Layer 7 of a small transformer language model trained on English Wikipedia (12 layers, counted from 0, width 128). Numbers have three digits each and are written without spaces.
A neuron adds its activation times its output weights to the MLP's output. To switch it off is to set its activation to zero at one token and run the rest of the model.

Output weights of the MLP neurons that the questions are about. A number n stands for (n - 500) times 0.00074.
n30: 592408568749484509509434563371407337508631549279606365360644465233377679288702438435532417301139479340334500556496340327602684440463670470616617587456504379525619456387711630609590405475708599485504324357849297429359704714605765469635461492393785608285512589321636322326626675597550542433540523394553260314659455428573453366526281657434320219722376202504553675639624555479611504646415
n33: 570540593621517546464518365542347525760572534378406538637604532668254605388310700334538467636542605417524174527319686462626442722551614610516718612554620701624570446374410578546195433399707131515598350658370711451344405438336285593424759697562515439579438363495544259575660543656567486686630580353377349410169589234687589539607374566569480272687549467418386238660702970715479534668550
n43: 548500504339409659644525667687423500652597426533500512584527429515808570521447398507401422387483563831449358252752562517500542233449165400336480347485593454315223545378639504569539373476508343549441576392311496507294324464477691255434407590374659767420290383772350508308408417386529496610736253660471533549728296578383557482469588464708272497326585643323500569300348688672492458518416
n64: 292612252338637288276372588586530706587345468715531408024574427516370700627465575326225522515491451684320529471469399536485527394247708315376382524340600473525327521443609541559655618393433385386267574250527419485413631538465307557448709573646323417622736670428606456409490723231478500596437478385662845222301531449471338638568527512633606514608504357451381633575781529451464512485579
n76: 488266545496607500239742556488670574722734316376358418313531652469467533624644544460392298518925472295507439402723496413407367496347712653467740401485427485585436546385611380647294413395504568426665531468328464388724500406581653509636467383557442799778436476379407330553384561588646557632419526358533496574465372518618435525714615618666613730688267379524701761537386431593488272599365
n78: 508384401464426751403577523622421444798540388327500329376371780658856671561543462689780675295348606562519693399484651451607531630488611525553480415512425500595790768407311606441659576422525366643531215418446351328617525692279545496327278508558336714605241492504451383393472424566306590766433391599577419601593360529471283544561709570431449657350270574492619696547198426615500623541657
n131: 548587509692740600906594500209249425701576420504351323644665527412490486477639794617612339512367582669555292412803452383681335442352397383433487172512509467434671446702389573442517602087665593356310521175782594439491469482446327652540681366553620362592451465698416453600659316595653414352541563456486383362486329597434302699625529378590451477566487439530404645796780644596415613425363
n136: 464769729376616334487647379255545465451555650408447492336539296336220429331294522471574438673890399589489479665578441614673627578227529508641428564542566531704572362604583383613394600565317481606466488318489504337570500475352545633796686393455590556802714684508522488455490557477452460746543422519357504550412655580829611106496630377452445682755413435432594652648591459553290488485500
n139: 371408557468308411321504553705764321516418484658519531378634237620817303194511452580434500525355677625544652422307450373466561600247638338411496433519774635447644513500579708644266488439504587482451431480515639572467239422360468419581360477475366311809576520563359393390459658379387243479353378417164300388526414634668541397598438626409468559598722557416570656137508423496539278714662
n148: 508493421584374475656601631355507658539357432520500477453707451377577593280548707511649487621467635535390548417448626530558518429724323496699562569411366396304482568808249438507666476551588362429659467356533489761504472642407512438571567544623448285657507488512475538320414589375764487471612383536836511376134160430476425631429521237565487463378278698431327516380439683266341541639250
n163: 366492364500187543482598755457347725789692496606671452337684458379574402409665303314522495440457330612570610468384530417417415410386700414123634791269432418826631570562670389755443491734348664606588449545442597312482417651586554381590770361701341605400682355477612425428294715526500638400646639429477605601330333303340523746469550292381208446464468242465626523577263387554382249672767
n168: 863468401644331509322426599611214539638603500623372590679293355398334454438571679440338234366289301425395233550674411548368622589452569473415090613373293581379671422640391641368491509353482454368545407624529439591541573392504558830605428742288520590415479451574614657576697161480251451656305464335532268696471486607261549422488657652351619561441649487469500257242522776433288372115449
n197: 540493412410527592475401392504577608448523434381263569404334496730402562504425544159347530429454393472638541561378513586370500565508393344405302461473395633388620471803137638500330508312971656379622353365626586389508414423382810707500617679265593513521444392566705672532503630674431487504485544352351496565453385464617589549243773303500219610552435470583661508337457484608651419402397
n213: 492577380600553415273614559488504660227582310404520405367423188508490628595544337699642750425670399636500236483598491606468416220496649300539597458290522293487540360588322344512311639364417318574397528644599667532509448500219674509461461341405603744676464414522477333713608615865189844203524496504381682487349541652474659219581678615838476309638500548500361479466492530317608422465532
n231: 677471443488342253196391602620715453374414700463211657647431517508462395517705493587570421381615464423375430549450685351676328419461312549459319437777439639349519437520504356523652396557645636581560465234421524300484475188744573440268336663545536444238523443567307484569562623282584456479581570586374553446618474558516484311683661325337323493160574584396461418376298362504311551459214
n241: 789433701415376769562522488496723496552395732366528555789628668488713540333300702453512543303550285322294363571454655401327323338619442578587530406644513488478533509590447577525357687400282419296331623556379917395280665134725613647484579492390538334389573784397448453491574453475590543684438607508536318531346717628500267523655510474491704774403747431761462403456466483526513383654193

Each question names a token from some text and the token that comes next. It shows the activations a of the neurons there, in the order above. A number n stands for (n - 500) times 0.017.

Then comes g, the gradient of the next token's log-probability with respect to the MLP's output, scaled to length 1. A neuron's effect is roughly proportional to its activation times (output weights . g). A number n stands for (n - 500) times 0.00069.

"\n", then "A"
a: 498488650494498573516538566518489495499468500501
g: 642611437558646523607476599420516447316387303415523516694538600275502694524447530647442703705611460314511726410621571557541512458311622286660210355696491404549469605516544460368800550300687467673579309459454313520444475436338315438472502740482729576561600429233696460474472426487519544530460560355537664557491431487463476483306349423359633836362683439767564627424454295513377831457435
Which neuron, switched off, raises the next token's probability most? n43

"udi", then "ti"
a: 487500503488493516612513512505485501513514501502
g: 683492603479603571641471598556369397527473488567624488556565173480545610303391397819481653480206574559460400456348532447494348494344634260442676169672463588595565567651591433331659633376484417482116437259461523424660678109654370610227636299436438650515567405550455538555555414448597673503514369651483486419683539771301645550622545610424433505475521565533576372663520507530478541415410
Which neuron, switched off, lowers the next token's probability most? n131

"mp", then "ho"
a: 502497489499531028505507507506500502509485501503
g: 570597519366645404512371420500460587459518486476526660538582364604523473559245768537342750456693601507599394649485463632687553545590329744507357692509589583442265682625662351662475384309464279402398586519658360327451552414320518299654268595694517486710457498307639396285628680412463434406300457444576572526453314572479563539451827629637664395755669565447539410420547474768531248551626
Which neuron, switched off, lowers the next token's probability most? n78

" se", then "c"
a: 510543494513499507504477446497509584474497489498
g: 326519418700557609361443535236612449409793524489236417600421454429824667515352449701276663456497500711599674699644303461260439307630465477577501482575362553490520292647601359456437538538445449520461393273539581401663495230411483368489469590526522433468466787525672360660399482487672617442420468359440592509187439804437550631526403374365356567451437496426596795240416404471425605557472
Which neuron, switched off, raises the next token's probability most? n33

"il", then "m"
a: 514493511499505491505527502502478509523505511502
g: 533546630514620697519740410546617455536233366664602584690592571660564534542728585455433506658523270345572641437452182557474458570422690435488475698327358485558557454439486436703446614358468477385627402498309574459409430175650545548367279409188621439701391480397299473721605617487233296479569656427509623477329332409636461364544319633416684692393425613354359707527438583487450405353329
Which neuron, switched off, lowers the next token's probability most? n163

"B", then "er"
a: 490502485415526511503492499488486517495484509476
g: 471461558428184486470417612547361412409454600347520441368549379635348495414657613432618612248547311605564499512339567663433620568458520540566465571700510455415524731377293339419558352681358420567726537391537393588443437576518345952415654276390210508411552609278702510242356618403477501466515390229476554415495610490602459366307168535433527443652670547427609318600501611364711579652463
Which neuron, switched off, raises the next token's probability most? n64

"art", then "."
a: 500515450535499482495494490513499456508505498498
g: 498390526542576790468592404443670406639334596293648522339424558345577457521539373322466511567469402455402541412566570490581754298687546207661313575549544390507419314525378523682392616334704373440417457432324436600616518448515638380689631639424543591456391302776767556618589561469408655617610382576507689454525545794460706691575625601477533458595693701779496321626724519428622813504471
Which neuron, switched off, raises the next token's probability most? n43

"j", then " "
a: 470464498494487486520460490493513420509564520499
g: 408594583804497515584262689591630452652216273649470464508651700504540495559563454638278669502490562650532602361581494418430539512472568580409465438507654469455725515601433465453562385259368460326482389464443454359236433587381664557408546661289431335346426585522344442537304357653284423532612552666796610418546178586715309575463780472702390464314670366497423469384293420730509477393454
Which two neurons, each switched off alone, lower its probability most, in order? n136, n33

"f", then "-"
a: 499493492486484492504442460495529462499504534509
g: 319567363518586162342446446511534341461466179594547548648612376393587504562563450556389524583544684639604428271422493557731719735297413634433653325580512473713354384375338507515580465420408474613460475388597655480785369580480144488443602415486170695283523364390697387658620568576435373522423619413548700508554502534267639467623359316498521322482521675677496433544466705342602475573397
Which two neurons, each switched off alone, lower its probability most, in order? n168, n136

" American", then " plan"
a: 520512501498565525486506514492513477494510487488
g: 496527525775264577330540583556845410527590414505676475287534492713302430688528481526469281692508541578503509444529664404614564331437587731593464322607455427687708330563748445343492509552579214311376536528536473444484368657455561275578678585578372443168576593539492480429429508378231633462678606556546545492860609176433441389447445525628475494543330454322435602471397448453682368643479
Which two neurons, each switched off alone, lower its probability most, in order? n76, n168

" ", then "gre"
a: 476492499488526508503536497508494518495501508510
g: 281539604555443422466473457419683552717495441574366489583609466692348504521417440426128551541453391726337388594392322267657479454430593703590427392677511692500456461311493455376392607502447236550375473129573437421368458452280690542327639554616497599487510642676422434344325512483308560452463089634458668475540350385622589641534297321440272370492597256469430440454335424571640512656420
Which neuron, switched off, lowers the next token's probability most? n136

"s", then " in"
a: 500489491510501492514513519614490499500496500473
g: 481472717559246881583546419567516361711726622304505408583410493320571647471338342522558576491475422329354492656574526492393446315638550410597327527491628450533384550684442523531592623641766737480579627555496529537378317283651461354517388566655637665567395519378386300332587776456796445424500549460594548509291527586555455573537665641391543666346292741447530564538318523275331383229559
Which neuron, switched off, lowers the next token's probability most? n148

"ed", then " con"
a: 519490499472479479494495472498503491485424492485
g: 372592302696548450566392630549710362517221402530461663614536552614622361738353270483429437459439373800572549447390500440534349587343728562276414485423512640540656583585386561537696357523745437480344431538376278578603450534367434514713512372653629536695404289567211504232565587434662404546634533474474415527694324421319652390541595492325295368489493531698581561394586706730427576409264
Which two neurons, each switched off alone, lower its probability most, in order? n213, n241

" The", then "od"
a: 514502538504445510501492434401492507500506502501
g: 647367716464277334402292350504317567540452893513536586488453472403378314503687391553532538388382352418571426472568414534634439852498243495511365418590523428665794653616494363706389504479480576434458497442706685525607278691373415485649553521432769616365553470353609736483479460664569338187523579773583468603625325545543472417397618527394560632575450328546515295584606689336439530562527
Which neuron, switched off, raises the next token's probability most? n43

"-", then "old"
a: 504523496496499517494545516505498492358494339493
g: 500510463380492481291525579359425667699381381590656389250489628376563544262573476600441510548439525726364329567327419435505600366490523204312635464763550500283594488473393339526449504449365448466704463811705632540467628262381478502545259704522477602574627439376593430527682360649623487438509452664667350456374350620383230531116482304573599528664459421524554294637441528501497433463800
Which neuron, switched off, lowers the next token's probability most? n231

" ", then "y"
a: 494541486526510482491521504498476500508519486501
g: 656562198611537606669489370642529350276660619377413501398555310492259450569487670328501570349568277364465447486604651270509489686419240513372447374522433548691602460687545509584550454786482362628517354467686432525540521506895344475706543365433523186508764406391596424584445549342659473355547569621448633586496519380465488440692412600682469516608652657353371689353568685550471502746431
Which two neurons, each switched off alone, lower its probability most, in order? n78, n33

"li", then "s"
a: 534495511516490493444518494505494484450500505498
g: 628518360486454603294355178555351387642694419523367447476281467491300590517559580391690558627497814502473386444430478640502436741262666420371544543333449605528396640279494552454272595574488627607557648470762379550672491355417542501566437627517547407439420502285516445592603731675556435421187708432383413720485488491560783272550466661425435402600572582564580808810494525468639433378554
Which neuron, switched off, lowers the next token's probability most? n30

"ly", then " an"
a: 488487542511453498501495533527491500513499675490
g: 706360465505522312663429313582335304384344567360598613647402505529554238661444384514362609588549485329510627648470524389411569447529463147553455503474194666531441503542393447525404397564716452496506323529593482547642653615750492555533570482462452316533421395478613628330343629595169443591598311599554511253454317368676258289340318568350519431535434552588440365363742480646322847459496
Which two neurons, each switched off alone, lower its probability most, in order? n76, n231

" ", then "na"
a: 502503500524481502507501451503482489502501513515
g: 613407474319244304599493585418457496191401411661627511477468581343325352424747405542682574344654533414599586539658350672315500456556280345424546517540420514570620498690534715559651501450647313508413453514550453551590738386814385193140429594684633827556503535567446361737521587472330342623565681628385453362621415612537683568640438567548480586516414509364337490640367451576415487428393
Which neuron, switched off, lowers the next token's probability most? n139

" that", then " d"
a: 525496516535498487502503498514498511458482471497
g: 568627594583375553507409662387472664573265485510772483490570528402433587575298334344530590515463137732344270667505575579659426466483390560633559312719495360590426588522453442672526489622513432598317615645226454585379583555487539475296533162647488647420628443273343243383518280439645570536639597526541382673568671512615559350472500386525405469479518740310513831759443455566634526400380
Which neuron, switched off, lowers the next token's probability most? n197

"wa", then " of"
a: 518508497496482509513501475503503495536485486481
g: 382263485349608548532495589532510356482545627452469536565224776535470424580295455275389422216563741280694728300467539488362677502461399502757442547489629474485733481692337577597516561565537516590460685675515525748448516585479640559509596796586541441474489279571484788512449565433684738638621681519568517462363601684436653396547715622330449619630485560323370216414425335365556404390452
Which neuron, switched off, lowers the next token's probability most? n197

"tch", then " national"
a: 502499501495505537534479512612514502506480503492
g: 256390838393590679514506632540459566488514456449516596283439525596637595431652506573489398481511296441063692565426651664643720565648548555556500448612691530541426684565600656615685432440504502506177515387369416578691579633588564284456603402635399460573329392623554496562437720501439520545497375808474495527088524511448724533408488507341694499379640560637585787495469555550274415502464
Which neuron, switched off, lowers the next token's probability most? n148

"at", then "ur"
a: 512508489475504495496503502499547501517501489499
g: 446503500739394586525644333615218502440359326654444243431445368581323520538323617492396295406545411735596468396261303490437638622579482467534495561355384578453545531446514508340660458464227524524750568421772548548521593746424497418627648364482496608515631251627547600331332324814464372471462536347643594593327642609306262551411248544574556408516553583582615828718531528589464346532481
Which neuron, switched off, lowers the next token's probability most? n163

"on", then "in"
a: 502519496489504493513696489500711480481511496503
g: 663544424497500563487633667570258753488313609244413347481585451556397271500615533462579542465583399525484464486711671784361460442560475488301542196368518584703322460523286397295661360379407507713706400505562278631763669557552586504543538301428399443734647401407472407398476293395422574705557352313665518597711517447396463368543412487482516536507642660432329812722465436633350601424563
Which neuron, switched off, lowers the next token's probability most? n136

" (", then "har"
a: 522499493508505489509429498506492475495499507502
g: 391658625638680499643460452548624761479310703477428410410281255299515464335367610321490724448689491391573639681466903454321508532325511514677469381632595452610504556359509451443487487331346190597271722621539426450489371368407466202558459478479326490633376535593578444514557495487612422464390430552575514473228326328391520585206551539621618425615355289466452586281434457479720540450383
Which neuron, switched off, lowers the next token's probability most? n168

"et", then " but"
a: 503534460494501485496493509660518485514506515501
g: 343252597548395503448469485427722523666464757262435631483638526598551704300626389537498370451561240435431569539662709517552560508786384430560196419623585500294429478396324369370408720601583729381486562386591617349774468580394517513493608546461529489290452533353601561596569562586590364283448397576493499859659363597547408638620605432523292646309549602391427519585454767394277297538613
Which neuron, switched off, lowers the next token's probability most? n148

"re", then "e"
a: 526491496503454513510509423495700504515496517532
g: 424356764585419421610261880490519652551442490400661411551608375489567497473524492358574628376606460716362474320271436481285555598704609618554632472612691582427444610443601524378330454404454493304353634742339569582611492336712337398563629493622436467657285559369463605402285605362661356442657577544470641291332540681626422568680535541274541524668769413410502576621580522592223367609680
Which neuron, switched off, lowers the next token's probability most? n163

".", then " O"
a: 502483332544504512499520510492494505503558520501
g: 362248516661466467492445459589414709227483167504280660685178289505536340671606410289552355675511586770647517427613470345516549537470440491290469455361476237667494600546424674556726703417630618387690338545453573653310565679471569479471497491526370545422762447398334381525512548546517405432631703580517288472411669484512544758481514434428468460541540516603371531408447263321233643468463
Which neuron, switched off, lowers the next token's probability most? n43

",", then " he"
a: 440498788353494512486478500499498508420473492487
g: 451308542404417585451556587511406350427683274492437647506481506534691537628656497442469503834631437465135539697633260697496695328576408698698548463349592551284364638448456462378536540373493270302612445492243516413289319267519568512548561434525464725597506584699317363377474264563739433534527515518376371678433357678573266387470460516471582326199535566593459509568477555631469450698604
Which neuron, switched off, lowers the next token's probability most? n43

"ur", then "a"
a: 537512476590515496526479491495502492486463487500
g: 467485555428315631352496440515586407363372348316436397227298496232460724616590513394430580453422573344513467599320466600326512323723855463384415606605482524459708655390529682413288593365551524315815588625443606659692556606505451497471456499526502510526435652331500411147337554486702481431505661407363650248590542584475273494635377448380666381549807695510530498522647691535414610478507
Which neuron, switched off, lowers the next token's probability most? n64

"min", then "or"
a: 500518499493478489501499497495514502594452486495
g: 266662298483408273855655320503511583649414482750317640493517684585464592523523645481307460451472395292492374581401621696322651682481414344487628528401538543572258681722585595552392609653369517593539577410514548488439512634492455653606475546659618785377615452500663349563530649547545553330640609682393488733409435317466513509501456475497632530627299581652289280320412544407513536097421
Which neuron, switched off, lowers the next token's probability most? n197

" than", then " military"
a: 524506482498502482517520502498500271495514501494
g: 543289483370346488346516949499516288496419603518721580625313523683381508697393539543362590611444424569306577272364606360586614638713676603480607270260596504375593239617269306463648438492540467543312534412576422534542523422420486481537419392368519464551489608418565470487374509611545542660729459611445686462551485454517541540184357313278713404544558392647382786635671678541597585323523
Which neuron, switched off, lowers the next token's probability most? n168

"ta", then " Time"
a: 499533515501491504498497507476495548518607509503
g: 674338570355443651465644454513417629621448531420587418531687483519520188496426401650596315590433381489343491388502432324591419525348553342647542516428569467477746744675116393621546432729786647579646343383440376430255617312560392690432362470523522556210642660334422546628431494275446605408709677320716599383521494413335481599318717378574633432508679501483402506395504357393346556474429
Which neuron, switched off, lowers the next token's probability most? n168

"p", then "air"
a: 498472504445477498508492501505504503503491496509
g: 365699425531337624638507629550553369574549465506708283534527316499508376439698493621571470510678672410463423588244691394311575525378598463464560486379678313303401240355321538479466382569282453419543371478407561396373501420624473610134571602444523555306518822620523536409514475488591472339680512695503341683606348409324411547466655601396537291609693502682500471687190505820452441662633
Which neuron, switched off, lowers the next token's probability most? n64

".", then " However"
a: 516492804431518512475512516577507500502500507475
g: 503526538557535558515644559733660617431520556597485601652808556416337537344464560463098299480584443705572390476447367405436254391381547312451441404493414573806641560318686423423380644217533627139426450383366495347555463275438515434652571609519445649378212624606552597608666480472449653300433322506444289722711440461490424556465455498363435391561579416617654575554499695689556330429516
Which neuron, switched off, lowers the next token's probability most? n43

" ", then "ke"
a: 500531489500520480493536503503490499505500492503
g: 529598451785439462588719529555313569462344515627408510657668579683501390348193599666468647444601339473491235563459298318342367473506569653712540460472392459544410498256518362333353598483447532424625283490387656514654424394396559369593499391620193599628245525421624519345564424543458539603425511655456644441516115450429517635442357491497445375488132399273285368552451524682406453582321
Which neuron, switched off, lowers the next token's probability most? n33

",", then " his"
a: 486481707485496500380513498481500481444495464484
g: 441371710371512387543447508543638428589453549569267421421368434329487665531400539393199619895475677580357630430476554598440622461794629684313714401478510566506234391616182617599446417522460445561560564426249577438625355376539669450563456651449636414579684661712455468483344513472546684663602420626254357399289200619538547493477462293411791396557526510560568448604495541563593528320626
Which neuron, switched off, lowers the next token's probability most? n43

"un", then " Sh"
a: 489501510501509501504502497500497496500509499623
g: 555566413677637581294367290519617748469533460504490526397515646811820683582444663484501584349465605645375457503617574462487438456607411535661522390380722662467532796415680524470502424588549587467392595404431553354253488608542798332340524426504755390468452597628501495488332522372600289670594435901559391432481600691480239587578748612668638449478592499426325460437382402681367499624330
Which neuron, switched off, lowers the next token's probability most? n241

"th", then "ous"
a: 507510493522508513486508193494490507534511492505
g: 629553314270471568332524489513440491420539713465284639513398649425228449761341422707362321535611326693357527622350406450543295307528566269560490424785521419598489349442494446496489541498375517808340823630223531396341751625651561337474548629613688495592519572667599691637448609493442402500597662786507563369570477533377399573470488379454558404468629604680690368430472641423504404378622
Which neuron, switched off, lowers the next token's probability most? n139

" W", then "he"
a: 497500502531483501502501501496514505481495503470
g: 747592666514231374683337502333680335477292656416457609426553564512317619428432265431360498405253661580594334441456207352522390506399309433774471383414624481386512392410617469551573624443522455378481315371596296285419492314455419407424587565640372422726468613780633549525770546603400404601463413375418690551540676559539537445750571516485441398405297339304417664342490289627562395624431
Which neuron, switched off, lowers the next token's probability most? n64